Layer 3 of a small transformer language model trained on English Wikipedia (9 layers, counted from 0, width 128). Numbers have three digits each and are written without spaces.
In attention head 3, each number of a token's query is one row of weights dot the token's vector x plus its bias. The head spreads its attention over the tokens so far by the softmax of query dot key.

Query weights of the head. A number n stands for (n - 500) times 0.00063.
q0 (bias -0.121): 500415348431379631422473444704665477545471716535500620404492384400437307570480500648427495442435477497524506503602418533363492521503503375515338527514511366543527521575435361582351623500480429543627691646662550503434592542595415434619410417568633572467427511299382515614487458589444405513540481285509440541464443586494440513646440505516625672543408455690427463607552508442505536483472
q1 (bias -0.077): 549489516445527554520384517437603584488530617518515507580383563418463413411557459504450515337257487562502493537462520416633636546500528507564649495469588423530512468393471538437317441538585543525586464623667390448531417404459352481611429403543515361380346453486418469532491539567514331471443373529451480460604561484410547550588351387625484599607450461505541502425462480464580478459502
q2 (bias 0.321): 541395469378632439414504397507648439393713648637446474510459608559496550437623627688289514423312514429531511582507367487639480451633436545652511565457468410482507524482264742528472614602686597451622202380593548504675590398755583613749753603520520489554387467719359564549493602507560652557640419673219483373536471298281561587386515525641637489607482448475713556507569517853480329700534
q3 (bias 0.141): 368374536511396465480534509421556472476416380463615286506486605693494529533518638411510597545436550536205515407372699484463525529514561466525525553326517383420334585610445526588405463703581402537545534621492273576346537631485465292558617587554395718453455343661379492359582594536469461393526506455506590462485485486515605625410457491527491488279407466411641420326527519479530391551341
q4 (bias 0.438): 340438689564569504435445577470600519300606508317418643401606600500534416639708319155433632688366485575546588524449679548650534699508508549507542396520488552629643542590613554631422389455530611672384764496631662420435500621163376442429488355485614543408777423368550479596807295305500245485636459345587343444500452557593563535647454307798477500153717717561544641423375676193285523397440
q5 (bias -0.054): 424553613433609429454453604645622524378434400550362567505543505423413639590406250441601423639441505569516777589600574429366527588431492640436404523651438579447500429584659510363636511505584508497505654497451560406726522445494679556374503455281646478392559500362500490476576466540566582420566448422497432514432381624592390412663403628514506333545465377529354458541486535500615516529436
q6 (bias 0.082): 404474487535484517298598411444793513325461339431437631599484380477574631493587510481506706462530611396568528682534386503643399575432451417147443682379500540484557581572517626351723548440553332549461497628577480389486581585407497476530536622271475493473634375262399455598487451255438272393454421593444513591466463455666599624477570277412493517617270643280534549628531443313522471362553
q7 (bias -0.040): 451457500414521474538560448452392569306473493489357481434273377542631609489261504420545586574709366363807450424725426651363623454352496375391601471562605500432558374381728346384504496580399497325412532287549578515375409454444467484432738565463443482588549426485311266428776417348258710497694582455587479768570274576489389656489610478610386639589627613415648368576256657607586545489544
q8 (bias 0.102): 537610627440531404703466579451558397410545307745602750692523439490474549522484521366409353583371500427551452611548514656633612569473375571646421603599290504424447263482677373371424452339526546531240448749588468369539385562467673516549348451536464435557550550489887469304321342532407627599476648597456507365468433396536682473549393404376404603493576415529402424574718388432370725413754
q9 (bias -0.046): 630438440334567347725374679599589606415395458542491609560484340407458526357527415343424609625320441456529605461455516540487516400612559427512598650470668566481629532486465542590655608314362567228551506423293466417503487568633626589507445533662436723523462316536435647666468458443235589205651618412572389333477606541530497362638459580644452490310537526480457370449295466487606371418410
q10 (bias 0.071): 530846467451477556543303713484393480528460493419416479639444356473599306432428363563574461528497402516473438469614358593487663666695493477546570633427531507636414520351616522463690450431667429503625602539513542486479533622396563356510639374369414456625546479254727546525503382564541436780456507489139407462378438599338321449459562553486737409607440524704497649465662533732375715332672
q11 (bias 0.098): 516447381506418691357543652456568532444450619427398618568494346507486551577585437555485580493621516433520304778670454397553490523385540830395705575452476425620659422441638503572600435503789610287316513760350372715500562543476269488705394510472437626507448394670479515585695581490483423506358403483475294668476626597397518431632454312473520599630642536500359520404355439421609565405506
q12 (bias 0.083): 678362487583605408429387590359591384439418486586714395460443398367593370312475638660491424676569537219599174517510394601401510490336566601447515571564671500517448331536375629667438619487725581438428288365405464613496734466525500516211692753477542486479510372591493641415591416625493334645408622579511253581698613544400541657531654596422462384403457360354464493513436401582540453446612
q13 (bias 0.089): 567623444467439416755555446513598500396433545545464561691666476313200535435437297580565371650583550559337585625685173529375546558473524310569322658715357468510514480593679692395637530500464523452558684288658511461454298264496644402334490390561590452532577542399351619533379455343626511605612371600496601553215430560429422670580453528362524416593432578479646524599354375578470413424474
q14 (bias -0.122): 433583607447439383557359547543307596608593483448569529500587520295753398352405500657525547327173510384541455611590418311418507338681441571632332635660563698431591575604537582377565235343513405217459442639642507518603480493337482681472383521516393438461466529250620312404520342468631435553435608583647500532659560631596615370584327536496579376410349585746409555523707394643503456624483
q15 (bias -0.162): 429691450456544404402476301437578400518500566316440507405393459651627454496481361503374721391451554453304526570465652503661510348469360615480605115518570539476810561753404650534507599648559579587531535443309576571446476604573404344787576420546585569358821296673559582671446513450445402340431388297714619543543578402579560645465622521468541550545547304403605406468593513536627574376646
q16 (bias 0.001): 324539462395283507535733243522407421400603447454450455615548542438390480372551632494282532322490468513607595639430334636604588333285374510443667446584407487546543461644511319506572536510655727438474435574684599490571380686241439461553625513540444313604510405406434581496339552681277490616533455685497561676422527609398507347791525578497333520418442588330444556598435513497452545500597
q17 (bias 0.152): 496744392479433570570586507366623562425616346529490790553451535632411588541612377531555368223362441603603689576647414646546438224461464675596325471644577555507540479526538372433539691378439592335617521581581504629593125504409551860670446511331348310342465559493340507696518339511464625579454376492496313478622672528407550561573397622589546559625185560556408385517608569340441608398479
q18 (bias -0.005): 475204486468639397329726616610384610531572700611656656435500463415424561356877701403275393508418589308449348710266552521562539404596552399539564393443526568303492711415599510504530624291560409570801574500383589462523609470481432292433556556570290322439583324356665567437504507384211492678393349636650533531386420272389644419474492469401544538609368287626528641573481443481511428500560
q19 (bias 0.021): 571372701370270632384536383270542481641254526477544507404481520402553547476298576586605475345400309491617511384564349528487626329595643548728618537459457507602420364545518300428428438548363578698425385612332599578653571264490507345646401444693481500622292439490643620394429639493457517462418534562658578473439423513493429487641598320544713720489424490401534365629572509493497439500412
q20 (bias 0.020): 490558477513470667683273511581473428337445503598403575338457450392661514447488650533503605362647431523685449709323406420399630517322640609236456622406276358480690557687619460490476440513368603429554473434580422566444333598529604416572398258324449507580388724365593432358560662676382603429598546500511507203333549431584650493569439612678551455559426712349554510557493276391628454539545
q21 (bias 0.042): 574579371576291507468550504630394579556255550683308564367524312418419500526523518667682628451319292503585736641473582371493600375525630364534512559441376390565602369612255523610353638479616449464596622459574466301559670532270618589406357612517652478253420363397394444746475621448500330517201339538523542663459570633623577639573228485496632349484583468548171453523478448411725517519476
q22 (bias 0.005): 657532444369415471640600511661310693541593504325723654528510372592481401444622511493620431463645396307826504406370447497426593514528414378442403518552678493199664616694489474440479553510497381518656418286525202515500634525379617553482443460324753572471423637456511598404465634679389383304432343725580521456647335507593585450474489559522475507554429504607476486710422606548635493024534
q23 (bias 0.212): 534589506218503292615728530576466497420366433551500333512506525500517370600529624488339433553430601387563486446509475464487436364538599373387844294559484409589526494483588509365544662445467476471374427536447517487503644696493432515474624634371632452441651549396312540361559536467408473530626285523649450458500283463428510736552595752673434542521364535438563608254309524523629481698479
q24 (bias 0.173): 532619305627432503578434431532429516421721523530544625432395438412603463413488473596410465448620449468366504317386395282461497358326603632465453483347591689695554429686666733425467500593269572487382549527403486595391497770371605348387378653625553530337465544507699542585357481644414628709644703462475451514320422584613486631319588534551730321428490431527481625543664402476522484427592
q25 (bias 0.042): 459503453493610417514580456811490520628572598374584548544402552594458682346436648588468655471260331466472583345503479302417312444327479486614591500428511325377653462467702420320353569429348546644576632345342664500623441542437761432557455493434441650367575334489570529403438421376517548507281635405489435777460672667533436413713709673623657683348540306276523517477337440460486306467587
q26 (bias -0.022): 644321425470573592523806468533630395512458512333533157382508642689727631529425590440451372403563354489330492539207287610581519574739516549616601576480638500535342297622313839523356508360588555652454457271718403309395481725786480450700496477368757457436492416766521394446595464423337553276581301317546508524612476568379320396559616380380612508352528650500625683482589504532455371508671
q27 (bias -0.045): 514542483473566482593353507446535612518454605655591596541452545591504687422316366428484602283504395426528269642683423503483513675535550264544748775431479522479690628456481481559300382432567357426591416507656683359413497546641529403422374574314288194536397794382578763425441533511549356534301438430317597543569443744445557566657717460507553395561574549507610528431471409555337483700295
q28 (bias 0.012): 533407565672613511707493527631631321547448697533408586710540467577484606469616280587642604550564486611467296571607818233636422463227549460618379450607526454753719416589714435441470292594623563574518441573471658374508635552539481555432366657553602519489572465420351453377474664469422305447397578348508686466385489337269224437205468814450667508286500463450616455590581343415475569273653
q29 (bias 0.138): 656576486416450585511522489472564490496551464598538435525507683349527567614344664289566514568653594392579590379503277589332458659274413468392535641556632645261389226398388357529565618525397325449590608463315500567597439529744478297419370638452520601448585818456420493578365564767251690521619409481500347507292415433654508518404569519720601526225485647436476551578474479706612260573243
q30 (bias 0.142): 688689347490386468411479650520517463478474741661453669616622424538568511526384620442497665383239395382694462557562597424479336507483560653550310302662390561560521300733444606469724445435536295342250510684390518432540393434515486503440647433507487500425415489271504475522243326500640493463465529379429603518827400411569485552440500626525483156519419483287599406409399430706517354522527
q31 (bias -0.060): 418731459528649530504638456632587496456745441517295474340463562333491573460481475582324691267479277524546667462500625651757713693387356414520578275375491853534466603487406434620374521496536448521708500348368312767422707395584431647585328496353829592522488656564358653657405441369483465210408728329388607478448667176718554417355581383665542431236504371517683563320570669722711214278673

Each question shows a short text with each token's key, already scaled and adjusted for position as the last token sees it. A number n stands for (n - 500) times 0.0028.

Then comes the last token's vector x. A number n stands for (n - 500) times 0.015.

0 "h": 469468579511606613572419334546480431417470511602585458442580516550515527477516564637482542560666
1 "ite": 534465631498598584489409398490491493506484533613610415479488473521432598495462539540502479575547
2 " with": 497494528535687481552418449532466459576522422583621438508522580507472534464453521488458601530584
3 " bro": 462615562474591514442411458547492457571588478493528522510446538641499455532480581468581471527534
4 "wn": 447473504544783421507373450432434472500518590545366422624501427664477509504536513585506491528401
5 " head": 544513558621570527437283463430471457498482516604569571493538567615419525520433425577624437577564
6 "s": 542395534537575510514399364486480396455544450505557508595597558602518555478478530556514391569487
7 " and": 496526525504569594521438398588498528561451432482556427508464538472434591458439634443449684494663
x: 513401583432489459512434400491422524478453405323459559386438749429486474548458469548533413506429565567401534372595529392423570474540426457638523420507533533581539465507587584619470467593512587497492622534391560569612311448459449536496556561519507607443550536457500429459719527694486514505629320523453392531491415436534411474559516441618607490172528536588528517508387439591560454636428
Which token does the last token look at most? 7 " and"

0 ")": 507489458474756589448473504557507518557520438381550424555474537471461572512458509506546605464453
1 "\"": 478576585441670537479442468513482515520585522325534456471551484434405526557379478615451699514418
2 " |": 454526453396852518517472465476442452482487404477562409512450499462550558478480594470434585413497
3 " R": 364505499398716498450439565499543449372627505527566612484518523467517427586458430525610516588512
4 "ita": 520520502502830413524391452501534397387546520575538491539473365480474523436418450536523402583564
5 " Lee": 515486528506806467446369506461514498410526529580517493474535386497397485424484456572569446531583
6 ",": 496453519491702540539486464543488535487479436590500418469514461483373508400340508423512536521579
7 " Rober": 494485551520729476449450577397461497356545425608556536427434407464466456448386482633556377551531
x: 350446582400416434470700568420496445399573540464547465417662470395281438586590397671525589512443636610579619534610473370555522445707509486414468594521581470467582437358649586466511556521533520460327402441597407560491476529605515537613426504463580574610456555466502638425478577673508420443425515616427564476339470481601295396549337586570494341349558394602378562325508458567470568487458
Which token does the last token look at most, and with what share of its attention? 1 "\"", with about 30%

0 " ": 557341619448505659455473458530321607565405480517591556516522555452535527488389596528509551529505
1 "2": 617516573548651533431471407520427608557484498541527549478575523555482528539436591614661575470574
2 ".": 529580561496583655510392478635432651619395529450471530535584554520505455516455526480514578467505
3 " |": 454530459443793533524449449524438519531505387487470420589515487516494449490454674551468565410528
4 " \"": 449460566466646455529481509522497624534656469507570477438597479472538516407376467543499659515492
5 "I": 564425479436748453528484593399541480451557517666671477578523512491518517484526476659574489641592
6 "mp": 544484421398692433596417551519479479482527484489545459477575434584427459440534441489671454509533
7 "os": 578456465548751518492391328500603461455599475622472537467542469615495476443554465566574433534489
x: 519410445406583494583564537408469554442243464427462433428530412462427577714478457654486683527462557393515552591450415576572596618393288618536348518518605541565631456424581537558615441489688499554458546461464382649374478631577633432445604329454458550623459349477425676617327428449430516558589537563513480576600519480347434579558462570479526489304493580545418438511494553404443391484536
Which token does the last token look at most, and with what share of its attention? 4 " \"", with about 40%

0 "0": 516462537511646580382470440569462516564423497530550537421561535551507600596455548466608581533580
1 "0": 540493536515645581382470440569462516564423497530550537421561535551507600596455548466608581533580
2 "0": 527530534518644583382469440569462516564423497530550537421561535551507600596455548466608581533580
3 "0": 489539532522643584382469440569462516564423497530550537421561535551507600596455548466608581533580
4 "1": 461495489555671553456475418543431518548399545532506578473522517587478528624485575601615554506541
5 "0": 462473526533647582377473441561463515564424498541558534414566539554513594599466543459607575540585
6 "1": 517457481567672560437493379530435543539404556500546587410529526589518525611496557555606571493552
7 "3": 571483487532685590410439384572425519520478508550509557457531533552554528598490586555596567460576
x: 529407535438478580515411436454535503619471318525513503492487472358467604545553578476482481514533493386449568312429468470564636624451413544326586583401630435512310519516687493507606613504573591558273385523372448561424543617406501475506592566413399583528380487616572476644575405444460441523547479547517372559474612478507424456613491448557591316259570615505401629617299605511560452618532
Which token does the last token look at most? 5 "0"

0 "s": 549414603504599621451490310544457512392512400543596428476613545581517566449458606443554547504542
1 ")": 511504491483723599433484484549507519544519437400554420520468549479454577515449533506552620459461
2 "\"": 423522595461666523471442465504480521524597523316525458464550488440387524557379484611470696501406
3 " |": 453475465398861498518474468468444461486489417475550427512447495462536542481480594464438577398482
4 " R": 422387509399719494447441568496544451377633507523565616481514520467514427584458425521611513585500
5 "ita": 488527509506828413525392451500532399394553523573540495538467365486471527435416449531527398583554
6 " Lee": 521502529511807466448371507461515502411534531579515495473533384502395486425482454567570450531577
7 ",": 538475521496711528543486472535489538484481445591500427466513459488369497401339502417507539525573
x: 585370562427594576539561525438544392403446526332442525386568605340490345611499378565473632718493499421555459535501536539437550657464468575466439556461511520560601518463659518534512437455545640568384570490412559646523571444390421590409392452481408492607557630413494560460688450539438345341598458569643396436358405361541495552535475434715433339324610511579488562428521386438478522597487
Which token does the last token look at most, and with what share of its attention? 3 " |", with about 50%

0 "v": 530436581461571683456437401524441504438532404612574452454597511551521513461497626591460470443533
1 "are": 550496554575673525458408422622519492484560522670504499428578543499475495516452638618509465589594
2 "z": 475480604500517675520457371550490480526530480598628377347541542553402552448469566628531592544692
3 " Al": 498503554535657508516436465526518522313420523613588491448560504476499491488487406657640495618664
4 "ij": 533499589541590544489394390488465531466479577522587488448612499577454465536532524535550475551563
5 "a": 422551479568725531478400399642539488424564482625486479427559482547443540439526573542612453551639
6 "\n": 524502601440656643442492401478417539520460403598624418446564622447552510536426576494544603402638
7 "-": 541470499399742570430448534484407481568449361436638413458485592452498507528424517496558661469593
x: 413450601535533532343466473426507517453312405524331419387408697505504462646575508489538361654633598498542520533496393390576534456365457515415542328467473619570608411512617483547442482658630476558409538555459511726430465454321378483487476469401583493510602664528556476611607537786478463337549395633508447519470574430606520426497421500608357416367622472580291506629473545441501502503528
Which two tokens does the last token look at most, in order? 7 "-", 6 "\n"

0 " l": 498430598518661569510361542480502301391584429585456465563536593584539426496442632782411462579594
1 "if": 552486574546695577516348422436447347418554477567426457564506524649539452519498597607525520574662
2 "es": 535564532550674570485453325559547501463455531575586463567541558653500480517471585566541503539453
3 "p": 505542579519661582507457340452481569412551376627521422514560498643474506395510557607585551457541
4 "an": 447513539514645656444344404504441511466463435636541428543535504643511470552608569568624549477591
5 " which": 461515496512755525510459327565441517430520506521524374515548595490548616469541555579419559456471
6 " are": 524515538451614540491448416540445506458451515589656549524540593488658524540476589338457656408615
7 " dep": 555522375483764382499299608485516471438496457592584469555537585586564487539512509536620430421443
x: 517433546257491480386579437641469383524624378521436283501611590624580495498642533442444457476364417467445602631511433256481668515439480361457246566574564526551388559360521461653510514587466544487372558610501475547576517513326515429596498548538642444469582622494529489452606422713606464566561581319583412540500671424462440461463549560494419442439542526585538487524347473446609460537396
Which token does the last token look at most? 6 " are"

0 "5": 541511531507718604403488354564410461478407498523537498438556540528545546563470554527611629489570
1 "6": 493547493514744579378472390539419474472441501493550480485517539526515502637466509517607629478563
2 "1": 505517489563730563438475389557410479513402532521545528456542533558519537619488540597614554535557
3 "6": 459486511514728591364477385530424483483443495492572489469525555531513507631473510506607618479566
4 "7": 480492495546714568364468345519390466511452529477596464375522628547581491605463491498570579477578
5 " N": 521404498443675538531439532524564437505580480531554556504530511518560423565495516580636415522561
6 "P": 584506459490718468459363435468526472457571399649567508588545423563428328495521499681641462519498
7 "_": 526523556488596595482448452450463652518448478626617581440495583510596464508434449578550431557587
x: 503468632534303643451525599347572514459306572596445607515464493440441457640468613651523442641375513572499600549576364490468545516676558508439309561547541572501497386468678574346480482493628497540494500445437402762412519492463590345603429523347535647583593482550463546529445440514475297475618460573529398406500557449506397300576568428621486370375492404530484435617513498508446389389518
Which token does the last token look at most, and with what share of its attention? 5 " N", with about 30%

0 "ch": 543466639495531649493446334486472432408486456590568364387616562565493516499526530639545560552617
1 "é": 535461599509608593478453428565498514440458502646565451393565529535479512541540566648575524593547
2 "\"": 434527625457606566465445436503491524515546516378546445439574494437376534555364517613447695514449
3 " |": 457490511401783546517469445468447473486474389505573406491474509449530566479437632475427598405525
4 " Di": 449437622477596515554383533454611560495617494521600542512501531461440395544490474517507551557517
5 " F": 512415613473684486452445529529433443402544399664531578458519499602371435495523427520666526590550
6 "el": 489544597489756455549434528472456457519387478616552463500595435600484487471498410682486534608576
7 "is": 488516534495705481573441452574570496489530496660536505443510591563443467488503504550594427558719
x: 705475621362542557650518384474497453566339282525408505400397424441259412602334491628492669572495571388530479527338425473538574587535408576536488477506640397597593505378647413611633569401600456586433500527492528642453420536513728403467540510442463640586531420578503623552430409557567458513435498544558470465439515531491244650541401488501441365380439597538397450527505499599519366522577
Which token does the last token look at most? 2 "\""

0 "O": 543532526492607609450373398509412519413458467687604450556497517553560526463588470641546409615568
1 "-": 550510578456469620533389456502375597600415463629564486490528487602468585472495495543531553644586
2 "F": 509589579424665578445390422482435462458492399600630481492566543626372464546561461660585504518531
3 "uc": 433437607483677567499428395376537541514519447556566550513564622603415398523507377667553435496385
4 "T": 476496549577626575484488379481385544454520500640594544528451444598362449520621534664612525487501
5 "-": 411419587473493602553405450513396605580489447618523508534537471613471601442469569558496558574589
6 "1": 543471551546702493478470463440378512467398502659537622512504546553448477498441508667591465527609
7 ")": 510489519474649621452450476511510550614461465436561461546496560469438571539451553568503603425482
x: 544361616494566523504497486425577488433443294523481533506450442440459371609588524468393383604599572419591630454459464433421674464526555548630342485363694537494616510439530604624429544503498722493500459469517474700490525414456464586558495541454360705473400559552486366547538490566416474450674433505585367491457392384464538571501404387479255615215540574548526584479426536570505479527508
Which token does the last token look at most, and with what share of its attention? 7 ")", with about 90%

0 "-s": 560347655484546607536411405473434479550423450605534563538558506631467482488456499566457479644521
1 "er": 612440575477678499474509482422516545461498432584543468450578548664455531460428571584526490534544
2 "ine": 529532526593700509494373442561468485545513560650425502454452394635459576547517711574538481472563
3 "/": 508528585510518654605492369578468596585498480542515436517501555535499623466568577574477574500615
4 "th": 446514539469673466537448459455455433543498502478595570583470526543438481549491476611466532517449
5 "re": 501438479567735486464393417531455403447541511555523454524480658734699574549531542606389497541504
6 "on": 554507413532688481555335493520512411541488514573469554500428620620466508578535516598513487465618
7 "ine": 530495522611702532521385428531463469556482557640486525440460444618468574536499686550550468477566
x: 511393560351559431602440395414479397501559237444416487424444454437464526660480413595565658567410558518598669368472451411482520636503447483463448365500516583611458362481645519525635541489512459511462363537504508634439510530487633480544674579560403645514393611576496274494447525635461274531464455506475515567414562442522290523678475484497584455266482498582678541535446539496749483586535
Which token does the last token look at most, and with what share of its attention? 3 "/", with about 40%

0 " |": 539494490446788549508415382505388528461531380467535334539491490491532558413404650464457588432551
1 " ": 653485540503567555517466432467353531480479507524524533539476523478534476465436588503568480577508
2 "3": 521593532563732470446396406475386507441521551570489584498515551547531435484434547606658505563599
3 ":": 497547511443698551615430353497425605542354422509444545596501518517563372422303457491519486438592
4 "5": 513436549535712464547423447497377511464507532532417490502521480573504455509411573574603655498580
5 "3": 535483476550768480475376431533380525457497548543431556518506502609573451590457534578583599492603
6 " |\n": 574483598463710569513498399547451596582490478498607491512572575506485480545468552513507602454565
7 "|": 496493540424760573428480444595389490547485345475584444467472545457497524531502525511507618430518
x: 401420454530370573369516412485477530416523482538500477491475582501439536443432566509525434675593575421563458540578295383510680496499463492482530476498502511538485319487554513557503432618554498519425503537398500577446425515478465486457522522407487540487498640562635545520536626901353468449568451660447322500475566456467562412504462530658347477254657574447319476465557523540498466693570
Which two tokens does the last token look at most, in order? 7 "|", 6 " |\n"

0 "o": 486481617455567637503392340564490496490495443612496390416499445611448584442480586502589586499717
1 " y": 530425694528525562581433438471407448588515422591521542496477513621379471445397608503555527557635
2 "o": 574539537418614531545432420575517447547615457577363420596506401587447560409489568540565566514679
3 "\"": 444466632476614536474425450476482512525552518357509467475560486436361522557352527639452673505448
4 " |": 480475525408779538525478442459449465498479396508553419504452490454521560482426649477422588395528
5 " Di": 522423639494584501566386546434615567496618495509573552517487517461419392528475489506498549560516
6 " F": 574461615485687472457445543517439441405550402661518574459503488603357431483527428509666522596548
7 "el": 456517604499763440559424536448466461518385482604548455493580432604464492458483406671491517615574
x: 543357529433554559485527573527609504446290414497467575358602555528330431386556612666582652508505547449549466678580448388523511485528320535633472529477569502394475473450640597489599640609508525532392511465424535622461385502532410506558494508478607504577453663538468614588297482551535480565423526563569405502322566555423410558488196469533586341374490474490365444359502327553463443500749
Which token does the last token look at most? 5 " Di"

0 "é": 476469604486618609504418437594487534447407522610588458380559555525486522556499553616560576590595
1 "\n": 492544546366706616420475444506401523524500389548646397451560620431559504524443541479559624432625
2 "-": 531535464392714552437466559505393468574481353427621411461500589464501485511463541505550680499590
3 " V": 377482545479668540415426551496530576388497500593659646421568611499428376550537462546567471495458
4 "oice": 463526513459735430518370503509572504539619504561485517481541448536535457412349468469522520620562
5 " engine": 503437551530629552502406566390398424500512495568569498444348504597410576450445564600579453541468
6 "er": 490448619500652565523470458439474482496504447581555470396487589633429578476440539584558467545515
7 " and": 494530517461663577603406466540491576553391476520609437456428570485403546431399587430446710542671
x: 574427603399514484559469418554476535536382410339469563423425747415459388589413431598513447512473614594371517411558525331381553496570351558622471453496512449610578477462583596566503492594551568509469614549324508609634313480525487564503541535459425554511540554459510477419704587710494493510592351538521375487441454407539407426577429418572562456223615495591460529547456421509596471568383
Which token does the last token look at most? 1 "\n"

0 " Q": 562464553398585618443439426517521614420451429561610597544570527518495499484469486599606453545558
1 "9": 521498567531723527305478391568499488440478521585576557389564565504523460451415512575607502558706
2 "1": 510516556565723515379497397535444536431413548624520600452539543599508469501457556627670462526640
3 "Z": 491538566439534625463439425504523540492448433646578547439559460557427431503558495675524422533590
4 "W": 435472498463726547474392404455441461460451476603563536546520511567447470430537436645539391462566
5 "2": 498477525554698546393471406502453519469439524663569516499524504573522504496434520624654459503642
6 " |\n": 572484613455680608458523418566468555564485449504640500489578613484511512547496541512513598452574
7 "|": 508493556422757598409482448594387476548478341488612440450472558458514568521512515501514594445516
x: 439412449539380566362550414507465522427498487543488479491463573489434534466449571496506423671616560450572441538571312411494682475488468484475544462506499505542446316466537491557505450629538502544395484520380519597443432507464468469471493511423484540510522652549588541537521645919361473446589445653457331512457596440477556426521508544644356471239640571432335472463521537547516482690557
Which token does the last token look at most? 7 "|"

0 "res": 539555592565608544535464316445472393420557413597538416479617587545477452520444615544503405477496
1 " S": 627540609421672507500427479535477453361473456618659661513590529563481467562530454544571423536505
2 "on": 439620401463746447470402530551562467470476431613485584538570564569448465486533400606562426513613
3 "id": 507430499494780422578393436554481424417499468593505590504464463524463463492463447529596500593668
4 "o": 474509540468620550500416352596565498473547477599471460396518469560472548405576500488606499475701
5 " (": 487488593468660583519534452515450523556492478579615469520566609428497588488443544573521557483500
6 "M": 617474553545678550487369507394419453578467388592649586438590545580423452510518450710600478506494
7 "ad": 503558431401759423517333519583363485483440485626526455510569422520493431459528397489591467551558
x: 655482479479425764493514517519450430439322295532438459472458479603303436437600480568425562619463458495404522625635517354463673409501325417592380481376518551410540504426626582461545515483650561575531488529533484458471450549512534421513695435489656309750426518527412772557464359452508527486533637544610418482380491500481532529574306578486543478471524457444404459338455606599530511529495
Which token does the last token look at most, and with what share of its attention? 4 "o", with about 30%

0 "==": 505477554436631485422441465510495586628543483476619427455580537440510475529462506563552550534386
1 "Pro": 508530389535718415515349466536509636506457480532557466408480556574494536475479464630650403545445
2 "duction": 488527480521754384451528506412548443509635578393574478482355519554511595520418389560616456634336
3 "==\n": 439454582449728535414470468509420601545521456448651423458569593453417563562398449434545597490461
4 "-": 440486457380793473505489606459438484570534398410685471479496576442545565558486559441540646476527
5 " Pro": 595468385483718390541392519465597625443463492582477520385503514552517512482493399552652414545481
6 "duc": 549515544531753464430427523384514486437534551417535532435562505633468497530467392501525459532385
7 "ers": 507457519501746469528458480451501565538531450548607479483555612616419513446438443565537491502368
x: 609405607404372555544604536593527524462492362537568437618464489529433353715450432594441526478480565298492534443397441380473479484497386540612412498553550488469556445583697609536625504610681513573352555400349487657490537548549518466506232621496289646553487520425408466553537553602425414521592410616515586542474486435366347660652260517504466488310486508508418543431628539427494348564551
Which two tokens does the last token look at most, in order? 3 "==\n", 4 "-"

0 ".": 534492532526727615511443471548411540477524481448485439518558587515494493494483517491526588408482
1 " |": 530539435468838533496452412511412488450550390463511390570501529500510489451484632517473561409501
2 " \"": 463547547463663451530482502507488601513658465514573454431592492476534509401403455556506663528500
3 "T": 448521511558758449526502473410449450446540519587596611519490444589372388538589442654648491592496
4 "od": 487478512410716448507396472474439507318473502597508530541541474527453398393557441549591406558642
5 "as": 511496540564679465597452393518527422464519419602531524462551552489447468449419471573586412556573
6 " (": 525468565496722505556534473513473525525592507558554482566566596462497569467467568571486570498492
7 "H": 537520549459729490493410472468530387531474498605618632541532484580381476509596472696625447598615
x: 351618536421560444467423580557431435476383596447588562536370617423355545737403469565610502507420468397615392527571441388596601432410486452546398437473532341522457518421687477464650593530530525518443387560482301670521548513561442462620721519335607583526484658626340384643475542597454382525716410549499476388412418450439512537621614505486459251481602465524495568433499315563411479530559
Which token does the last token look at most? 2 " \""

0 "ron": 499467630523623542593392385486442401483533547626470478407374552597487481530435588596514510550561
1 "e": 566498589537624617453445395599517481459444492615526444388462494613430650496513613546507603511574
2 " |": 488507548485737565514424379498406539450467410549561376468458519488503549453409682478453617402584
3 " ": 478623555543533590530484433479359531458449520589548539478426549479526501498458615494571530536549
4 "3": 404484541597716490424433401461397511416530536624503585443492563552515467487447557591666531532588
5 ":": 458477501456686549610443365508436607546358432509427559582486517524575371451348467467496501427587
6 "5": 554539523543720451545430460510394518477503539523409501486514482577512445519442562564603647502558
7 "3": 502538452545781471472383445538391531463493555536426568504496505613580440602481527565581594494583
x: 478386473414558636524384475344560480672519297607599439437609544379431627467510629583456506602338458267468601388555481443506573694472425529361540703383627411535407565500671548424628526463531546399370394510403469564444546505419485564498573628348468465500361560632645520582518444433504458565575414529559438518478554443465432475489352421536624183469606548575431636572396511515547435542544
Which two tokens does the last token look at most, in order? 5 ":", 2 " |"

0 "|": 498519466397776547439398492526349541539435346433676424385481612480521520506455432499506614462501
1 " ": 600479525466625573447433508434334519496371491495671553441437619505553474502472440506552520573502
2 "5": 464562529482723515402461470446409492452424501553606526390493641528500476493485466589663606539567
3 ".": 438488508451637642510343528562431601612355492489538516498537622544558426547480433504507612495530
4 " |": 495454398395811517499423498488444502550442380527520446543460542552529391528509594576486573442545
5 " \"": 520454558441691440527469544509488646546612473495623493412580508496568499416383415510494663509467
6 "I": 595522478430771451521468597397534490448541519663681486574524520497524512490533461654568496643591
7 "s": 553489442420720429531420449563526551419508482587539443532636498586476447444525437381521472623530
x: 569515474514408509546529521487472544514357475495416576569445501414291538590367448490441679525514497261419463485481485602489572475444304595584438563467458551477579516449685530551590457495675590676346605593439654530426449554471564416462508513412253541587551423530362645705495418574492516452675646704650511585424420428470396556469350596532600414414449460509433509483537508488435252477520
Which token does the last token look at most? 5 " \""

0 "er": 488468593473640595473450424519466500444529418641563358383568546618443569450483643556542526539628
1 " y": 520421653562533540576409422489422426569560421585510539484478542614387456451441622518563515539645
2 " mar": 541556591576628507429410616532555394433503532506525584472557604644455509519396509692637399564457
3 "id": 521481443526796400567334467585467398469543499559397560626449442581483471538466548601591485572596
4 "o": 452561527510629553509396338600537464501571491559422490461512486575490557426592583534580483413663
5 "\"": 553473624526602558461424421495474505524551524362515471470559497435375529556368530648459659504453
6 " |": 530492541423766557504480423478448464497482388514556424505459500441522567487443654488427587387529
7 " Di": 559557620532573516559381523450608561490626497510579559520493535458430393543508489524505536549520
x: 536520391450509414401575496411522450545424286435585603419593578501380433659561527744491744509336374488563554673556417585427454433625533525585416568595717472550547360286648448615471499628534555496572412424462406477489590528437468464492650456497464357554462553509489527414590520601537509548672514500494422385477465556554423386477328517494347480358526464491511390596496328496444486676458
Which token does the last token look at most, and with what share of its attention? 5 "\"", with about 60%